Layer 5 of a small transformer language model trained on English Wikipedia (10 layers, counted from 0, width 128).
Take only the direct path to the model's output, skipping the later layers: a vector added to the residual stream pushes a token's score in proportion to its dot product with that token's output vector.

Output vectors of the tokens that the questions are about. A number n stands for (n - 500) times 0.002.
"mer": 436 492 358 396 510 724 714 382 690 559 417 440 608 719 682 389 537 572 444 373 424 463 524 542 496 368 545 325 602 315 246 263 375 446 283 538 504 262 95 300 336 562 597 561 463 465 367 492 525 649 301 504 495 424 463 548 610 626 380 523 697 461 677 525 403 410 567 491 615 296 663 619 522 398 399 337 292 555 368 504 423 648 634 669 791 408 435 546 564 609 322 529 610 463 455 612 607 839 311 504 724 466 430 492 496 515 578 583 532 338 551 529 391 278 590 515 446 656 500 515 513 504 609 285 578 315 404 523
" his": 467 653 450 414 581 466 578 616 667 617 440 633 617 601 509 392 279 526 477 609 478 637 382 464 364 356 434 320 393 376 465 359 468 348 370 577 367 350 269 429 349 471 570 503 516 482 656 467 377 483 562 511 537 367 494 591 733 581 318 480 561 554 779 571 408 381 596 658 517 474 609 604 572 461 480 526 445 563 378 490 616 510 564 693 488 602 529 580 627 442 452 390 811 697 494 491 625 422 524 793 551 558 497 518 682 475 588 414 377 500 577 555 632 527 513 500 729 662 377 694 451 518 278 309 467 466 464 608
"th": 425 594 534 421 743 608 673 769 457 569 559 406 421 566 439 515 435 633 779 505 277 334 712 477 553 561 596 387 560 265 246 587 491 617 537 486 467 371 500 603 532 453 429 511 568 507 514 342 451 734 196 744 247 720 576 543 291 727 420 481 504 658 604 546 631 529 729 402 463 535 633 630 343 441 392 284 641 465 394 327 582 473 570 366 427 561 527 528 512 570 482 440 461 507 513 443 632 330 584 569 452 520 422 565 720 416 678 702 415 500 485 443 525 439 599 295 824 553 523 449 470 320 659 469 444 380 266 679
"/": 425 456 556 534 592 594 755 473 542 526 559 468 424 530 561 295 472 452 594 398 600 626 506 500 486 411 368 535 416 580 475 432 546 572 415 504 685 468 676 517 408 474 549 506 162 548 608 535 423 425 588 539 390 533 546 494 458 546 545 426 544 316 456 306 607 624 586 528 474 527 383 505 464 581 562 476 541 456 578 416 547 599 497 367 538 398 524 537 349 448 248 555 638 503 455 503 755 531 536 599 770 573 549 366 497 534 367 476 594 609 470 497 384 657 519 316 422 383 518 361 288 481 349 545 497 591 464 540
"ak": 477 507 310 493 474 750 347 391 427 424 434 489 660 701 336 384 421 435 586 478 562 480 485 823 611 426 449 281 486 577 375 527 371 398 476 445 440 497 555 594 349 463 590 459 339 519 468 397 446 496 477 769 483 471 464 559 631 531 576 424 381 242 539 500 722 487 653 508 624 556 446 509 314 272 383 349 500 523 466 602 362 577 313 413 564 476 381 482 701 439 537 355 786 563 541 503 603 454 583 493 480 546 515 504 356 483 585 351 477 614 694 584 552 714 473 549 535 552 388 324 453 541 607 675 624 225 497 550
"er": 460 409 524 421 366 544 322 636 657 468 403 374 464 443 518 649 582 544 472 446 465 633 246 529 581 634 332 487 526 442 440 412 389 340 578 323 563 441 490 385 637 576 466 591 547 429 420 647 543 607 674 551 455 531 489 381 422 410 711 510 426 291 692 555 512 769 361 562 301 345 406 555 615 738 569 225 433 382 408 413 603 353 618 540 400 466 487 450 729 468 649 541 453 313 530 611 389 367 482 467 369 471 352 535 579 655 644 586 500 600 480 543 464 408 629 477 477 610 639 372 582 361 560 253 618 564 558 480
"`": 301 579 372 408 789 653 796 485 794 632 641 539 826 835 485 419 27 503 618 149 445 713 491 488 646 335 380 405 640 279 300 367 329 270 426 781 476 504 451 712 331 571 621 430 305 451 663 375 349 640 445 621 293 649 354 695 611 546 471 350 617 507 682 410 407 496 771 686 427 308 415 599 413 550 513 157 411 514 628 415 493 479 573 445 596 677 322 606 583 679 399 384 771 629 524 700 539 493 357 681 569 326 518 325 639 363 603 391 473 197 636 395 410 609 304 391 542 555 303 763 405 662 382 364 423 479 354 769
"ot": 368 608 547 573 583 694 412 548 540 476 488 390 363 710 626 436 642 621 521 500 688 554 653 500 480 541 358 690 386 389 575 605 335 315 517 405 585 614 388 484 391 707 400 549 373 703 425 658 546 375 349 539 352 761 353 510 781 410 401 402 598 459 325 579 461 294 591 521 407 302 425 481 440 423 505 244 402 479 548 310 416 354 517 710 438 448 469 480 357 620 680 376 678 473 450 453 421 323 657 536 722 466 394 379 461 497 575 536 467 570 640 674 529 354 339 256 504 553 487 396 484 538 587 546 442 295 568 440
"ic": 627 611 625 606 513 369 505 582 467 403 509 371 504 732 524 503 623 495 477 539 653 528 353 668 439 514 399 601 530 409 385 567 276 413 577 529 240 515 507 450 298 421 620 620 384 445 528 571 561 468 455 481 433 306 406 500 708 386 405 604 418 428 652 544 440 592 522 417 506 465 637 512 583 559 612 567 528 435 417 531 202 301 539 317 519 574 391 488 507 546 507 446 649 497 370 578 632 405 346 384 320 476 728 271 472 539 569 742 308 723 424 253 308 466 337 605 432 491 639 328 396 577 460 527 547 500 506 541

Each question shows what one neuron of this layer's MLP adds at an activation of 1. A number n stands for (n - 500) times 0.00048.

n275: 609 684 372 379 553 444 607 581 414 381 525 635 397 681 384 565 394 454 526 366 494 585 385 535 628 441 476 470 369 494 425 324 568 566 540 445 480 515 248 702 584 470 572 574 566 479 482 428 421 530 550 541 574 682 508 578 419 530 306 541 513 492 702 529 492 519 302 371 389 429 552 544 512 623 388 618 488 575 448 322 625 422 547 718 364 494 471 492 611 512 434 401 656 506 517 489 549 441 374 327 427 465 548 597 480 579 717 380 308 524 489 533 489 497 582 517 541 444 430 555 558 651 477 672 566 363 489 481
Pushed down most: "/"

n108: 500 535 228 500 596 596 554 720 420 445 437 539 273 571 529 564 459 587 402 558 552 356 494 617 383 497 584 500 632 322 625 643 483 552 735 432 500 554 619 446 684 429 614 537 607 500 526 477 419 487 513 480 316 589 669 447 476 590 528 626 605 442 547 654 650 626 326 547 340 468 512 620 650 549 308 719 500 543 444 547 415 560 576 460 444 506 653 583 406 557 641 521 416 604 545 567 543 727 469 486 522 296 385 298 638 538 645 589 438 606 506 426 503 540 484 543 442 475 506 622 491 674 368 448 272 428 530 458
Which three tokens does it push up most, strongest first? "th", "ic", "er"

n69: 526 480 462 609 588 555 508 492 492 527 561 426 542 575 525 527 439 533 542 573 640 390 617 475 677 539 591 659 523 398 554 457 360 651 510 585 549 508 416 383 471 258 457 454 366 528 460 430 495 474 628 494 723 627 553 453 484 621 414 327 560 508 713 558 562 436 264 420 600 420 408 429 567 833 406 467 397 510 549 445 398 471 542 401 533 543 540 650 651 530 453 523 497 668 474 392 396 311 605 509 365 583 436 553 497 384 464 409 471 393 556 424 424 659 528 462 592 453 508 448 547 530 570 530 526 544 447 550
Pushed down most: "mer"

n227: 484 390 422 603 701 566 717 419 427 573 445 529 444 418 640 424 576 490 421 452 532 546 715 513 451 477 547 613 386 422 598 395 612 347 447 400 613 584 379 459 430 591 758 557 599 509 649 428 637 527 484 363 634 353 431 497 509 426 444 405 369 628 648 595 546 381 449 328 540 718 377 360 470 597 576 479 513 530 559 431 573 482 427 589 698 519 513 189 516 460 657 401 610 665 638 543 614 563 717 458 638 461 582 401 601 381 652 608 617 681 449 506 562 657 233 549 451 464 458 673 475 490 388 445 348 647 456 774
Pushed up most: " his"

n51: 483 337 632 490 663 418 388 595 511 441 394 567 396 659 714 486 253 416 550 542 685 568 568 335 561 420 459 320 547 486 551 264 539 451 420 338 542 361 601 387 382 386 609 601 336 464 666 305 550 689 432 427 519 409 604 401 323 551 504 323 562 487 589 325 396 560 485 359 493 420 419 572 652 353 478 671 507 490 276 461 663 576 500 400 433 290 389 505 607 518 440 466 347 565 350 444 489 439 428 615 464 339 435 320 490 410 823 689 319 566 417 720 442 470 669 366 473 417 553 489 507 333 580 486 230 234 569 514
Pushed down most: "ot"

n77: 514 500 673 425 552 456 457 371 464 455 377 428 329 285 414 431 181 462 557 472 490 351 386 735 318 522 526 662 480 352 540 558 553 493 506 531 500 634 619 449 387 372 479 583 566 539 445 574 377 610 696 515 500 608 242 444 422 619 475 460 358 388 504 692 460 378 518 479 634 414 479 576 615 778 354 542 371 306 359 458 741 232 479 308 720 572 562 623 595 422 590 393 632 534 449 464 522 543 248 630 465 741 667 595 320 546 721 694 417 569 388 554 386 428 504 500 605 450 602 556 463 400 573 607 540 602 554 325
Pushed up most: "ic"

n109: 578 521 527 500 507 646 604 396 500 779 407 521 480 518 669 520 612 262 521 632 603 299 486 493 456 718 725 342 347 365 598 431 444 490 249 376 680 507 479 431 602 584 433 490 722 596 647 615 476 384 517 336 667 555 469 369 377 410 565 513 687 573 483 602 644 519 404 729 513 529 664 369 459 443 602 252 493 469 473 456 378 598 565 490 393 536 580 514 456 377 551 468 581 518 354 639 514 620 606 639 446 609 667 493 614 532 374 364 331 458 595 465 542 413 602 373 535 544 412 581 247 401 420 540 680 659 663 458
Pushed up most: " his"

n151: 616 430 397 535 493 549 468 483 433 644 840 500 711 586 475 460 568 517 490 561 595 555 750 243 563 440 471 487 555 552 642 691 869 604 316 316 253 507 653 424 445 543 476 517 614 481 439 384 472 597 535 378 623 345 642 469 543 366 437 594 556 619 593 559 390 529 431 508 625 713 439 603 521 503 327 575 490 481 424 524 503 625 510 624 633 720 497 375 390 542 639 497 500 411 298 734 754 444 573 381 524 445 447 407 510 603 444 459 409 546 573 520 441 408 646 445 442 465 353 686 601 207 355 676 630 514 590 421
Pushed up most: " his"

n309: 431 371 506 389 428 335 526 593 603 418 304 494 451 574 262 383 733 407 654 529 468 549 503 513 427 411 571 436 351 500 470 573 411 386 456 481 529 547 384 553 559 443 362 519 490 485 393 476 542 595 556 605 565 387 619 613 624 606 408 433 321 470 392 650 314 427 629 485 482 503 410 722 341 417 376 379 677 393 477 555 288 563 248 386 568 575 525 541 581 546 482 374 596 556 684 373 363 588 523 374 389 490 616 367 547 749 572 568 625 616 588 626 432 639 523 439 394 710 574 655 568 437 688 745 518 597 475 531
Pushed up most: "ak"